Layer 4 of a small transformer language model trained on English Wikipedia (8 layers, counted from 0, width 128). Numbers have three digits each and are written without spaces.
In attention head 0, each number of a token's query is one row of weights dot the token's vector x. The head spreads its attention over the tokens so far by the softmax of query dot key.

Query weights of the head. A number n stands for (n - 500) times 0.00078.
q0: 417691740561511741389578504307458382397641573555521528559515270636551613537640356526486658631240409438430407466547423527647366644535465398767552302542591465544362466617628346449481516599348369433489630662566470663515507444480529319326173500654620683375452617331353378584394748467224462654365378580457376534363450354583554668805394416479432386710414609411493557525393421696485419365471
q1: 569612454594431500571553435496450607372409493471565492585594512574564472422379486398542386486477718348504441411462813398577559508515447558461913453347571520593700540677296311602463547654461600535732252336510475339245598602550711601385514480510519354584438607362516376641675387713473388555630431405534538419400692591469471489518213442336358376724715306468663517390537467507348372416429
q2: 642456182537481401559706857484659404638511689440489397661607625528451563347531413511424605411406737541301347539299563667508785545317539414514447443547357675465463302722324462581287845348507528399364538464543553573621504611545558547475281572595645496338582732561503373456377429496543393653271504452341363666314416405698393441474522647461519341378672389492536373554324392297574645466481
q3: 391434254437597410195583428619483580553461385332503402173569415515553489507489557388334600697314479634625490559270496440533697593534420415516554504560503602434507420487781438314419399689585347600566391517513608519496569478558486433439418572638653535291757596362707507331471436415500432535366711156591555657603479619399497662511472461309409500616455679629434458582696626539267628624433
q4: 561566396680595476441456343590567552463563393203281471590489443345440537766639451683427605352484615414552646157643586484239359573874574457472564299437493625462441321539444408301454656384301377391453476661500526504542572309419478138631378668635724416535619457557395627378573638392561504649626697548393312442500489317614555336556571516426538572423646477639464627460773500544615414642395
q5: 861357549590266528428366924347243586488598712415724352534637666529558394508713454355310496359496348462439724644789363272248720621451475412539454671347672303479523242287406324436643407541482619463615618393547577608496188473334496391416427391451633590567521582641517656583638379374593442515504724470643419476580466527372447447680561467504669511492500512573425444511520514545466481473592
q6: 536651600593511563474430605393364507612431430296473408559261413466563493101612437621616577392470410591563520464359529474586712607511753607526489617526460480520438425312427546690641362345587572349573467386520564477663714303477592393493430442674544349601496385532290745427267607598422533326578514403504399511580565532431406583311378740259392612355596543461704599595504467462306636468490
q7: 508496492708742537641496450399311278562587193774382475727724488412469462485274527563594604485420504630705410552376303447330600613402305522539543551355460551693371539417540457417532432845797460421516396467741457512578527567617698387369633472335456568476648504504458325591445431512426745586112339591439674559416432347746362550554642412373468388508564634353549627370652399420435523622469
q8: 466275591736620110570223460461552425581562468444358488315560100492400496541553690526669359533544558654528723319359655425420639516437490574473481549380613560713555609524430594467462536407578420333638606525542448568504635526248421407553603459708663507496350557326430528558458251577546444504474295420371343557370685263515289471699643685594723557620644455359540583696438579416526485621356
q9: 527583580380784431203435282669333451347337599515445344534711363341492428688342419312373765515533591408435537588496323447410760421500669584458678519480551390464602535468616437504504487496574335438448585596613438558508508594683974601562680395757415691476433448645396612307402367504604372362590328561288363496667696434523422572469527162739496459417676587500642463470492514421633408622423
q10: 528453476439542828468518715536826437459483428303550610345440552553400599548443709507433580503534466613621544529568547496429414583694247556449615437388682549426367310347383796565439663523424571381471295540559507597598623556582409406510573535386772429354409550440353484517557551424470365429549426435570394489418608222707624538559524489454496423463362475462547372310432684170613442560369
q11: 547581419514554425534376622534470721610504693557531798656623716260518454358236461373458446616465592496496635526625675553449507527277390670399504428302394480583539467791765297574555469558513510454515490305210673488719362518392375474473319585389507674346516741489445668496336425464685530323543309489383596445441406598556467631603496512419354369553635577418410666514537623567433461613454
q12: 565653504278417539519331472562609603455485345705475525574402343484600805474305571534377403371439724382460370647602461283603481735354538589261736530512624613545511557451570545376561508489684329400285755546694440428481311504395395239458504595533535587239557673443594662375409527322375334587572514515697393642704555530540510515444526403563496374376616386496655453690647254379702359416396
q13: 511422468543551504666657477568548574207482483442542456312400379331417471399616260434525398608772543399496401571532674788652474476435551445550712735147403652338561655405718378507586500563557564656579621358600467516595471548335387454613542573486664514530258346500470630536429561359524528528364447396581343254530401548646510396561676516432838444390549548409662303395545277464253630537486
q14: 538787570507480504591330511475437435396354315648339470513435525529433331594248463377340574547551487540579526479310486578325384551568484503592557497619417669316606469636453510530313555610549500442701534461646375659365360674533337567363522552510782588420426309699594513318497634457694726451609627414386335541577359517457376743500463533623507545662614314389503441490430585477510580404423
q15: 538601544543531428568731405539442387377624419490435380340365607871623487517475394497434418449311517636442477628417532359392386366373590477534479393461497506475483386468558455796599395579203596621567506438671576754500822448474318622474477328407238573303586530542639584537500335639526396566254520672424454367663607559600481446473500504445483500440600608274324590602351506587463615549497
q16: 615430574523690604408435551718539343408534539558572485435406437267411453527440644479500490584233382486225672514597518384507695359634510578290548283625523578430463490506558680416243571333488478291518664415632229548710483566589530429632621565391371543496425536451593596184570586581523565507403676658381736405595500569577528372439608578288322592527606490503606503451401392661470419577486
q17: 279666678522578419646539708442271637735645570471504573365478464552584344705617489672375335438472351259356421306643504605455534704531693367547363474512584682486431284648365541323678230355530328551470531581747426389630418575492389565514489658300616453436416635234527413601500500438387514368545682500492327519481655567597625616196474428562331606363543508566618636525534435533620588481387
q18: 621466352538627460602581552555457306420768722479370588354528726462503414643547525408561413389454438316715649464490391626718445633341765623554328751551347480630576447333398600510395531372468438560330519376421574312331589625409612306358370561425427473561588534450440477321504636650584613537628527565741399432446572518452571607650580401369525385493694250433419388392420432713479403357528
q19: 642449614592616316485507463613677571552531639423630523618468376681399349656235710670693646455439366576574334392510558699357264625530467560733703620722450301471370267677657596407399500352580679496432477390549310710367518475647544423536487337429537588489782598336560500476329482521460374534252514311518483511554609493377522445455486436562543594521425475458402463353388403473452600511455
q20: 562347395355573596643428736154475740564654514641340700337457389343432481629351393403334576530545613591387533812333274673566587488282632631591642358611507345535852531468454434601410604361350799635484334511442454627393338442430622325680369465374679504480408441500397586369383492712449529541519518197556405563476437450422483492462458735457504507549500823584452482438516567597617258453508
q21: 488228380351550384087303557580500553318275399485380542489454677380397534629574206438382496477595271489549770630463341431660393318452514645587446435659533464369699488518571574582571475701549571336508437373554393480673523519430433472576271469651412489578533397617610593564438392663401608504396600376415775699220593481660804673591636380496640430436667278366578511496563613586620636380580
q22: 699545689661356496656439688424453651546583264642540555595543326699676470531508277574470500496558451713537567337664356520551516088682529452567219550656511493546515601378594364413650588426135547307278379518449411438627407757438381424341496616459444324504534578563545709300461536439732333712344318545752448512496519547421496413393504450450700478342724559592493611309305582519405492457466
q23: 477410536547384554531496453392559555445475517758331302596260560336588660393602552455636640649264682332457521454388627683319450548453417504601622552446570763510453541400490474253447335511578379445710538489298485488244511616616482643601405591353481460466641507673457417376564558449468364550294536554562706402317680283594446533331731516528477489431267757433686622348285569710638577748364
q24: 386450537490411553662593608620462652480547388470397622416682482537470703412417578569484618373463520416306546377592394396517327323396693703413541705394397577374630342608468507673594393516435516555580296484497486241537486452569490419522468528497571424295648451286619423350310493722643279490452516613296311368612689394404519440409641350640669712483355597337461612633591557543527550514483
q25: 646449679681557585518493418463467616674569596402310580656560572727531411604464605390639577452398514306437449514640493300575471508315513697535321486653397686244565532395421507720129408530545445560619477570530479444588270703307598416662417404530449296730462315600386638493343504271537407453592388469456507618684531326534667355663406417628536517493378504594588493456547409521424590468462
q26: 352479589539735424481832539356551454377660521464583345677371605712384632587359475489725659554508543324596602613532443557556447677569436389493511672568514589359475122402418356564578555455444659372526450517678423215427430474312409489411569470577504242474449675326467640518370614525430672721408662525416420396361369404372397432457464638476245591607718396500588279521428574461564460725630
q27: 433721579718310518609295489594323563438479520576480370452398343481656678555650371246605271304689572466518287543575580404543594451529480457439517352565520556455514257533578599449486553306503591567482629550290497706630359500812507394424473456513427558443447513535682428466461292431413404476415361562588373768532391564473503414452593304663433657592568511545696446383641539514390545815659
q28: 457649470615538476425636447417546472602504385436696537643770488496572526674761584504474451624623463304452518543404627500407243574596486496625454327421634601479388442297418431500629566420455613508606391699478233512702550577512463290328511431408460275621599526392658822455481364330281263412750474694568190360378366519407510361538688591496744478228651651660559467555382401563575508415689
q29: 504402415668483616407569471367571427493449487503470700394629437511414317664585510584613356510258575534631473422624375395279457403333471415661493702421431487545706469690490430578422658493569596729535567743542389533535444213556437514272530644363460554514406573567295494429567395787497467510556293459565665391383527378540437415541551489603244467254480430586677527761361650483524555581585
q30: 542489467576590582570594127337430480600533736515404528459568616532507456474534563176370633496355237548429482396659643626735388641520566493490459440554355637472460511514389277529810411561507562388477442390665549572567643451440255531595574598482508706634585654557507336529246617670536556442492583708626589569646319545177323122382298492524534521387597466537658532372546452278471482583441
q31: 319473473571546350775386296336474522767415589434241027611525395609472469493511472465564601562594486517470655583524591452589287557647428450459409521467507454458661454689493553452493675450334519743629632470625497541486525443474615289342371668301496337464321607340541464572386273752487381675461385486607497579493571631337465717403514598493528500534419475517507446283496506380593645571483

Each question shows a short text with each token's key, already scaled and adjusted for position as the last token sees it. A number n stands for (n - 500) times 0.0028.

Then comes the last token's vector x. A number n stands for (n - 500) times 0.013.

0 " po": 379553495340641729714258480268295398550535301433464644544436499593676276604562416530606603543446
1 "pe": 180606515427671693797131608390346508578620223595483672395358473692681301397666413630621617612383
2 "s": 150630429385667680704096667403338482481610187571478739530324515702646276412635519634626549524478
3 " were": 207542535465643741660142459359446414620599270458438585537386608707719271558612488638662629514340
4 " in": 141610509427639688654243507427413528621614265510444720442394588709724313526682444708578493433315
5 "vol": 288677516444659604764222658394427473530627310539424629500483640668629295535690564609581608460413
6 "ved": 233529509406665701644267563198386490604632285513489712530373743636702366494670555714514545552358
7 " in": 183621479389644758629251567410415527605652263484404735491403591710679352529677451713538488474335
8 " this": 250585439418659723620253590367371481590715332545344723574516586658608393533608491542492516539279
x: 512498433454391746493413571584501358647390343409544482437483396460267551462537306490707511112608495635269655452630573708481523477384546570534613356564613723445368498480476480433512510532601174614366401490460422462289479557642526446580544460516713508503690548331270459475544490707632533666284523435669613552643476589298475527424593459489604658527562555359528394367586496536183549411677
Which token does the last token look at most? 6 "ved"

0 "at": 401557498319614733710263475257299422538544301432471622526439504578700285613545446526596590545439
1 "ri": 318605322305650721781144670337329516514669277569415686525332537636651274467608627576591676541457
2 "ce": 375562465418708739737165613327273546606603241534430715486282615678632250331653549531584595569475
3 "\n": 423633473368622773683165539375203475517545282489396733593322561621715254415585517608531647589412
4 "\n": 312612556269723646708171534317402330555532222422384899520338435490713382439620592588593692586418
5 "Re": 315649479255777587679143559375379448617498351506448848371460535598678315480583452586591625662460
6 "g": 330648310449869642530249504368371449543514373388438767488399562754504253345565642565603612692498
7 "n": 376607390338771638549152546389357547517606345442415815568382564732679192422648598575645615661448
8 "al": 313689474307685727604100618433305471539731337505422769483350527544740275481635631566680650595450
x: 376542522468485692586464464647494355507454441506383421580687259400300640465352309448636394202669546479220549425740717662445430360585537534632600242330599622324412489563475374508509567701619250536562507730554435491406405381528502424607551404350515592491580657465399449622593572530432730561450541557571599469673475514428529597606479521313375529459509564313411321479659430682248616525717
Which token does the last token look at most, and with what share of its attention? 6 "g", with about 80%

0 "ed": 388546488327634732709277474264300412554537320413474635542441521572705286623559424530601586545445
1 " run": 309470471378659697698142555467328479734610326530458652534477591579678343604596570663548640542409
2 " a": 318555479428586767640210533515280533665509244519312695515472583635646326619655514592584600490337
3 "ver": 310535234547590731661255539395365439647599258521429618495436594672659286550660583572599590470298
4 "age": 291474432507647756690218486428393355665620127520446619590395597654778331526644659485670537553414
5 " |": 327626475376639750741116467448313443573642383494404638565360629699772239518643501580597546590344
6 " R": 354641502284695725692281477424381550641598351462467698524415552728724240494623581601557717602277
7 "y": 367614443197628690663321507399329590599640292502409641601246607690573221579639701464652729456353
8 "an": 307634455253579695618212590404351547624723286487404667494332699553632225496588645435633681505341
x: 384572524387423773384443586471628401525402507478562668598728330439321588431337371447615390276713553509239552413686499598307409384460685435596538329464479559416425559537414336492578635482642319483594550583506517385314381422593660562542512391562508538313632462416350460687398560601424772549397607521533537428617540632314496638610715552404363414299659578428402281589550480547366679416762
Which token does the last token look at most, and with what share of its attention? 7 "y", with about 70%

0 "g": 392552479338634730704279480276288419544545309420464629539437510587691272601553431526589607550446
1 "\n": 382648490319634794679180530392219489526576277500386729603333575587727276409590512590566651603399
2 "-": 294603514359691736737108515386386431470511363569414896514402556544741303516680539672611633644378
3 " K": 408603464220762803654283552291400538570506277496356765503416566561642248479567560582685617617341
4 "ron": 261606458148659686620268597429302663571611276537386704539385542507646243561643565447633641640308
5 "en": 368618430212628620580252637335337608598683230560349695520317614501716140442657609447605665631400
6 "ber": 300612435316663671613263665332295665663691286520464691504374555541669208470655634557540653704402
7 "g": 338587427348686768555279632404324636631664252493495674552269558617620209401654675537575717722356
8 ",": 320601508269722748677196547330318532560573204506379749582380549541673197491583486575586613597464
x: 383533489479342971559412554482428370653506363537414594493755419340345569470433323420728380261722484696278506454697522538505361345410590452514635403443539509319361480534380422625540656438557282713480521634464456465428457408571672428508564410496547667417494560558442479646550665623473633465442538521657529540566609587378434650266617579439412460450373636469389426510534461479258546309619
Which token does the last token look at most, and with what share of its attention? 0 "g", with about 70%

0 "al": 395558495335616732708260489268296413548546317417462632531446505567709278618544425520605597536447
1 "ary": 317594436322721815687287638308276395622597310434445672541377624549819313476625569538714668507411
2 " |": 362617462410632778711117509412311492597614356456412672605332685685793255473629478613595575521421
3 " ": 373537478329736715699181472489421470701512341472497742558321690755761285429613489611593657542340
4 "Note": 346554597295692811686161489457422514696635411458566644500374595563725294494475531652759593543381
5 "s": 245638525288726668623156612501454427635548304531575704596355573661654298458543605661659575497469
6 " |": 283695553347709677725109516434391483658622426451484673613340613696634303474559516624584499541380
7 "\n": 340641461280689750652246488388358490590590392441474748585301469705733181380553518586564571511372
8 "|": 376640515259650745692165489392300455530614354525396859589463533598791262532701569635512564653379
x: 260650472496357821592530598563542330579541359436397468585685403503279600442436365588714536142615572541301583342701569660447386420664537502598543452551594533465304436608384501326593713501531313444403574741538474410399331437616554375533525457404606565539617601451331340519541671519503617682309590554658576513473557512452450576437604587434317456304339600544478411496592335493307576326599
Which token does the last token look at most? 0 "al"

0 "61": 400532515321624722724268462276283395547561325421470620557455504556721278587530432540596601548434
1 " |": 292594538334652751745079483463294471560624325508427622584432677643802223432716571621598509636327
2 " ": 315560529290733709716153474494402459670555331523477679522396674733752277396672569609588605626259
3 "81": 283546543296644772660221423481303434601650338527411541555458596596745223368577543708619662567206
4 " |": 257609549299616742742106459532309448583663334530445552544427699666780226441698591631610519601302
5 " 2": 314508541243708709683192437504365383660624362553418544493377632648785192329618516602592582552202
6 " |": 246560521366707786716142487492389476530622363503448531517454659719784213449661491563675482556230
7 " ": 273554518284737766691212461530439464657561370519499603502389679805759237397625526552609584577220
8 ".": 241720481273690781671184513531324476551556359546362592532382542671736238471488554620717530448380
x: 581531362436374625655479574502427368498446407520384576530772399409412530501457310441678436064766737488288536422746524575374420400358527438553654364592589472349418528461392489603612666518596444384401595583471603602367420433721548337408710338543538559550656472549353430484614640571446718555495649414493418433623549610357395581410628491444592473351414570494351412448752471661225536355579
Which token does the last token look at most, and with what share of its attention? 3 "81", with about 50%

0 ".": 395565518319613730714236461260294399545535318416463645547438488561712261586529437541608573545454
1 "3": 293607488353669777689110502372360432507566353491375660604438537591819282324492500580582552556319
2 "47": 320569546388636858692140489363316438534626299523431546619492542529736198281543574607617610609282
3 " |": 363632535373656815729079481483310473541619349512415537652423716657790212404690552583582489632334
4 " ": 344580534317748751706147479502414458645557328531469641576385658753759265376647549591579574623261
5 "37": 279546534300664825716151402510303420607600372477451550573500559648768172351548506662620630569276
6 ".": 293676527321658788684094486518288477541618320591383594560389534616793240393543580659682459547392
7 "5": 259624528339703792680177481489341405542603367509371601603453602619832307317479519627618488496308
8 " |": 345681532397707832762069482508346417505599383502380539628435712699733257384627525582617427555338
x: 436494401445394862471462509617422455489457446460452495462662402462354613553455194412656453232672535530286621464725617705400450358713559395602663398495469359419489407369417487493543729345540329267346638694509506571377369476596608408414611379648591493403593528700402484532508692567491592639407698546696514494660521526459382518475590618452541495370432542506377463411599400494150498425658
Which token does the last token look at most? 5 "37"

0 " |": 392558497325625732723243455277305407541557352393467625556434519585727269607555417539604566545444
1 " O": 363562557332742689639192571354395466558515376454430691484320472739765194424621487473671649528329
2 "ut": 253700576409642749744254619387334598538655274560512577440355437636677188411591632540616565572379
3 "field": 339524500360603731696229552282417575550673287526466666606263589610636308464570563466568573425322
4 "er": 393550479371603801694162581368331570630615300579542638587331503680695240475695642565518634476405
5 " |": 390599509418649702703136536438299551579634287481431633632297677762789271520639479521565597508379
6 " 2016": 400520594336609674707164397454301421681666313450537616608370573665762271359597510556535642500225
7 " |": 378512548356594713776082472487372420612660323435531598555400677743810246412762570593560456573303
8 " $": 402505619394597780633115340344438429686514367483537675473395599724731122434517573565624533513258
x: 449589616529271522501501593656362527555292397452503553511672485481344646570459205528612382249657395534166642531750550695464552366338575349594650322504511501422427496439316522488632714632649371618474674443463499503501434483674528400420621366542620513665749527544375455390592712492564680503441548382583603495714470577390383493440547564392418507307458402488482310361497393373280641375677
Which token does the last token look at most? 8 " $"

0 "la": 391548492329620726717260489269284409547544313415454636533432504579696268609547429534605593530458
1 "g": 345625375443657802655222621353269486546630211498385700470324600709601217315661633546631667543388
2 "\n": 419638498340624793687172518391210503522573270493383714595327594595724267404591520597559653588404
3 "-": 299596512371690739746099510391391430475501362561421896511402570562737290520672546668612633628384
4 " K": 406604466226767801658285547297394543575511270495351769497411573556644235484565554588686620609345
5 "ron": 265599454144663694619266585424301657573613268532391715531378549516652237552644562449631639640311
6 "en": 369618431216626624583255630338336609603683226557349699520312621508713133445656607454602662627403
7 "ber": 299609436314668676612257664338295665670693280512466692507363558546666206473653627557540649701399
8 "g": 339581429352689771555278631408323637634659246489501674552270562627621202400647666541569716718360
x: 415626512495530751505471576661424365529435497600543584563716263301196712421263324472607502258654443628347637444752602653392292376460641478573476399438471471385412550549547399577448698438542155623620503761541515394438327422507515511451482439537545633509529533340328347548555552534574547428445510554514536522715505593417403654488723625467407459452570749394299295543609447490317552515576
Which token does the last token look at most? 5 "ron"

0 " years": 393536511343614735711260435261302387543545305428480640556438490563704292613542430542621590549433
1 ":": 251564469325679759681048518391319400504573377593353666622343562680803243525641471622569581572386
2 " Le": 286639576277697681817192575351327571652573344442362636401394541699671280493582523530558685556408
3 "o": 254661600392616678679085593339387439570503318539370731477272605651497260490551614462613757516556
4 " I": 341585586380635744717244632269302533596561201475324679560302539621577218496575560524668702473399
5 "X": 292609539423552662702345599318281616522628150587451646580333541519649308500511503536654660466278
6 " de": 344609512354592678730136588365302603582587239538409643460402538669745311600527416590643598374358
7 "ci": 396782413561735573771149531379260532417575287518312631539336578695681307469655530605644558441472
8 "d": 300652424456667633665160622344301419431557175502365677567297630790765376395598565664527590484542
x: 419617447499527665491458430752519425492449364429356336488732406327282658420404332448686530168764556603307669394562500666441352233630559415661603399567442466440632556531511549440600645507516232597563508743417579458381517488603646552570501369668536426535404537412332362494564533506441527664431423434540623380552549631469412684519384568306509483474456570514255393550668560676192679394610
Which token does the last token look at most, and with what share of its attention? 7 "ci", with about 90%

0 ",": 385550506326617729711261467259300403545551323413463639542437502573717263602545422535606589537450
1 " along": 340687485319665733673155389370344603597596464528495730538408605575592300458667483689561537460392
2 "s": 231759517298711746668213453542374505518541306529360659593306647747656286444702604627636561483425
3 "ide": 240657498344728718658179455397394479604607375543435607553363618637677268405679508633537510524386
4 " F": 346641546345734769648281635278413566535538326547354669497285525683712241497532476563627608577321
5 "C": 239632448333700780629316626330369599463588247629433684607334496620783298484481427520637601574279
6 " Port": 445543501292699689671256644256382605609605253498453630520392572709629271538620458487633556499265
7 "o": 403548519427632774666119704284401508460612226509425643575289543750718334547664551443628695469398
8 " F": 388590483444771747707218731316326565548543210567425625568262519738748242510528463550601640524346
x: 462511494514466656508470611610528477516500418571384581412743475251253528354469258495752441225675522509244677299644480609517433476493669439534658380362471475301427422478371556572525639437683218507579509617233519565497492389531314538427494390502624577430693583474345396423526697616529527506392572503556715466615629580385474538548557680443477363423360491505338582584646534675285720309604
Which token does the last token look at most? 6 " Port"

0 "\n": 399551495307611731709263454257293378549545317409465673550429473557715269586543442540593600572454
1 "S": 321640448162705616756178507415328360479508310539408858550413489526676347499662632537624587641394
2 "our": 264641349384691687716172582353401429682693347516424762568477487599597325531639555487604577605401
3 "ce": 403583474391729750645260538298311485688589375505421685496396593602688225378609587480548606597548
4 "\n": 375652406352673770681160544335240446514539274491328805574313524577730273446645516580541633608483
5 "\n": 309610511261729651702158529305401321568526240433348930502335422482717383473644584571588669599479
6 "==": 288612396271663670730230607236365341516587357491359750569390479558728272574596566553555634656480
7 "L": 297610525282712742795199560359389417568548263634434806473431401588703345574626577589545670608408
8 "ea": 270604358320717668667140578272421414524552233580374657448302421677567335522587462435588646594448
x: 403502441403581688421450627496454412469521474513395409402785379588330556373381270592623563068616571507167519149743610479420506485574626485612649567449482550451320342496365641519623643462601422493624366453383600642324635390548568462603513377513539529507570545448407513702506477576539549555396470558516578565793527632438453755444695650465385422486398454313444349550529293633367594475578
Which two tokens does the last token look at most, in order? 7 "L", 0 "\n"

0 " in": 376553487332620725719267480271306416542543319412456656532443505590697275611565417533595571535438
1 " Michael": 360668535263562709767200640303349600532656302438315624497406590535666199503626500570664659552348
2 "s": 365661547198606710677161670380400615562572221512457704608318641581622353498703628526572649391447
3 "te": 314578452240629715715160637374398662633572321417443688514351699588677247424614573470550640506444
4 "in": 251598451416640637615093665389317571608663266525403660501299598570640187445666599621610552505366
5 " Ab": 375588416322674703711225659324274655526588401468451667486274628585621275460534505599569573502346
6 "be": 208605446416785693591274715460338663616650251334436708529358577653668349389503501638650500597438
7 "y": 294525506482652733680230646394210643637632238513442684606263588637558154431617615652582571542391
8 " since": 307579614459722695670179539290261541542571287537424675601305527644713308526631441676528506501375
x: 547632328565435741524425486572543485584506403528486587430656355430334542455588286489696502051637468601312665355605451680565538287521617320515650414559505560324424374597510491569506672509644220741566555465414446419336492497609663339476527392436633491377610477501420380359571602593589416567419521458662702522579395546475413538402506583441454456447412595567447408307720485523239708309705
Which token does the last token look at most, and with what share of its attention? 0 " in", with about 60%

0 "-": 383546502336616739716249471270303411536534327423465652542429509579719263612550426534605597551436
1 "A": 319622552289679731711248657368364357486519255550348710534357568638692264477612579476648693500285
2 "b": 309680299325698740649226751276332574394653340464372660422338577632655361383588498500631686453404
3 "be": 173599409301737706617254711341351618555692203391389719425341560589736331367534498567649590535439
4 "s": 234642412330673686614158651432336611530598185483391778514277613597640225423641596581695564516429
5 "s": 248659411333663661615143608457370609557606170456403796535282618635647250423630631582695523498404
6 " of": 300619479382733744716109585395377537469534286511384736544367596710628225547620437507664558520319
7 " Qu": 342583437275787656705201646304383585621541339569469729452351507724571294527519441492610560603343
8 "ed": 259575480293796649709267742254354557561511364501586717472330612576641409524599459443565536722277
x: 660625458492392813484386551606429398571414507440475681624636265318008571426409401551565349219621429691308644375637721553433299333573689384517558370496463568606444435529427507560541557571663315537659496532345455510428530444549416521617614351503553642424544638487418521408334494560549686562465513483484576456680436590506449599554570597394357539427473593358411445508762519496259625379481
Which token does the last token look at most? 8 "ed"

0 " P": 404549491318639727704271482264310413538529310418477632543429499605708274598560412514594593558432
1 "re": 285592344246755623700246713421374530649664345444560726482400506627736358447665471591617663563376
2 "c": 317670236331740620666203685343369568503612333453523768504324576750644237323636451589638528568422
3 "ed": 330588414334762657624239673353344499583572248440436742518348638638740329448775504592588529577382
4 "ed": 329573406317740693643214655350366490606598297445473761541336665598748332466751545588586519583361
5 " by": 327596381326682733646277556391429488580551443485436735594324565649749211525597432625596632474385
6 "A": 315636510234655716655327630372395439532533288471324692496289582642725239482617521512639669478281
7 "d": 302706365225555715616335728279334530449640279474371694426295690648753355387596462548600696385400
8 "el": 323666450302591757650166664384389618482704329405272648436333628586771332505619554573652630351391
x: 514485435465518667581395626435504369371622426421429563596775284483219737375423393571734423248773544501246622455728536541420480269397405559528604393457527566440484423609426454483539658581722317466570499650449328397471383535572614399603533424517585515397573541450282371555553514470450792574463554374478619382554501536381461610600600586343374513450469629411366414360650472597299749527731
Which token does the last token look at most, and with what share of its attention? 7 "d", with about 50%

0 " |": 392558497325625732723243455277305407541557352393467625556434519585727269607555417539604566545444
1 " In": 315571530347739638639321624366362509665608323404456737411353512754774286426630469619666452501270
2 "field": 349579469427636675698261636231471487501661380404391698602366606611627303443619506494565540415375
3 "er": 385564479378609766691175635330367528603641340533511670563385514684680258445696655557507607467422
4 " |": 385623497436625706684148564410337542566636306462411650602317691759773279488643478509553598502388
5 " 2017": 390541577357652659699152439420331440688644341448520624614368563628734258388595522552543613494215
6 " |": 328520543374596707763080497475392415638662324440527603562394669736824239421752549591550474589314
7 " $": 386518612384590778634112356339443420703498363501534691488389597725735120448513552567624541510258
8 "1": 142569495414644750644283402503376451595623382462407584505356491674696223384409457548687486548188
x: 611388433460384551402472617473360389389422361404610494553682471242346640386419459452649399223869659592332611397764433538382417434568584479615585346435547484493257540463490526498687614564704308555324504468433476388391411511685548374613612468551613445521604637523397570568550603571698559596483686349739501526750368617381275559541646598400477425369563352482424375516490432548375582308614
Which token does the last token look at most, and with what share of its attention? 8 "1", with about 100%

0 " 8": 400542502319636719715262455285283395545555327416465622554442504574732280588538424540602596550429
1 " |": 350590507299719750707107467437321510526608348456436645594474675648851257450693512585641514599285
2 " H": 353614485277715786640278531322352534607552333467440734489386572715701247414553550599694617515265
3 "an": 238675475214635706583190659343391561571559302558403678453426694537580234491519501471643686519330
4 "w": 316640437277646769615219653342399627635575243542417769407347683498610234389560554522633624501270
5 "ha": 174632543392605800579194628384321647657634254499392676391267588522634230432567578544655605520285
6 " E": 277583567331705733705246716399285619631535220507378677513325521658685195487566461513606684480311
7 "ag": 302635346436661625655223791330302504479564182494452628504321541637576294405484515510599601528390
8 "les": 365476419342666729620082723470303562537643194431453720541359591602631308493569510504689625431374
x: 475553460317491672488400590645464301530551477413482504424794272396330588439403377501683446273620531506245858334661540637476384348373626537785607385522521525430306530434436431317540620506594273610643634593395434514396467442625569451510587394556599572416492533434418376611462445604495719542552602399587561496523558573338435514643678607388400507351429719361456467488554457397238582521794
Which token does the last token look at most, and with what share of its attention? 8 "les", with about 40%

0 " ": 388535481327638724718263470291296396562539300415471641553433508593703279610550424539597602565433
1 "light": 245607425399712757702193434508313439648567377546483657517468613585717237486623572582652645565312
2 "ed": 179598497347745710624222575407278425658581305647438634595344703572762348584662584514564602551305
3 ",": 283594500340705787629211520370333470574593288546395677574387538615723215502563545589641592520405
4 " on": 179663480272604717722217448420333484547576364478535710496399601607560307482689433575611613543331
5 " A": 336680532316618719642354618363352510537568350385303716467323576702635279454633484486600608509263
6 "ven": 330626385391627664681347682316373542561697305522375705455462709496620265464583575562651567450292
7 "id": 322594443376656712621327675208381495516690285518424613386325710564755348371521623525593558486366
8 "a": 343531459353632808545182604361378584430715286460387682490280646675600275408613633511680604521410
x: 371518593520510649505341609546526440436524447514542571499768360469308592322240244428625528284628517575344726523696598649387406329573700487555568273516613665356355491523423350484603693487623248583598444630421416437368346424569677373522542394511624463299451579434417452640460509530495765469359639455662546462575507603517405602539612636407551493436490642383327347387496494540227589544763
Which token does the last token look at most? 7 "id"

0 " that": 379556485326627730719246458255299402548529311419449655548441498563697268610552432523601587538432
1 " form": 302670493404679612789107512356443459670546230607496662456442545669680381477629521639497527478324
2 "s": 263579429345642668697108544436441441563554222512505759566401608705729334467691619657540534493460
3 " ": 297608434356661675696161448460401500640571239535455697594386629742685319527593498667553638635360
4 "im": 321762226385677579582122345445247506503520279605440550556350567691650222398566531636581687470367
5 "me": 231609422394672760712153527401376472575624166527422578546409487760821196486588578584666573494361
6 "di": 217598351421632654742208566379307525506669182665447621473293572723638238478629533588553624523392
7 "ate": 280521492481694779731166528404292435549549241553466656538292618698767201452650585588583557575490
8 "ly": 293524519497585848699120496372339432553485196563400654567354645735706174506589599717599549488394
x: 455557268500496747514485537700473533385529394636428378567757276440386566416467259417745362139632466553370727449687577606505538351467527394528629290603550471318451451485319628525640736627530318723577539553374528528385283485553636468487543373608620365387542429482448470606486589542550522546379589342625671355694478632304359564535554621459442547457492662502438457319541493551229523431593
Which token does the last token look at most? 4 "im"

0 "ing": 394549480326629726715271479268303415549536320413472631544441516572694280617553423522601590541439
1 " leader": 292589405352698704674072596337310478665562299580459617548440582540759297592576537613570629538383
2 "s": 310607394290683782597130525473353505610544209574445676640352628637769283552680592582649660486399
3 "\n": 351663440343634761663191489400254461546580302492394711626344534625744233450606522610578627593388
4 "|": 307682493281614704735182510410289442572689349535385748621471543578727351587795534647509633671372
5 " St": 361568485184802711678247517354415521609509327497417813459450494601753351569618604507587602587446
6 "at": 400578472277789687540284588292433605586573225568453666472355453656724409558605622407572636599330
7 " |": 398682492298751724679142515320351494529688343525381788577354536609776371549668525531612596590396
8 " Pla": 338530491277796730663228549398397420752596369400472681506338487785719291490607459488643626553409
x: 376524528385443631498484632613394292560432447525503551542824424374239651583363402499581473309660546499294741277663616600506384446544412490446595425412561727444298399464312561402553673472520376502634480578403541553343360448558632463652563380430609552666618479556284544565509513521544607456477551568647554549727574615345434642374611580449399426296301444455545370611473343711269727254622
Which two tokens does the last token look at most, in order? 0 "ing", 8 " Pla"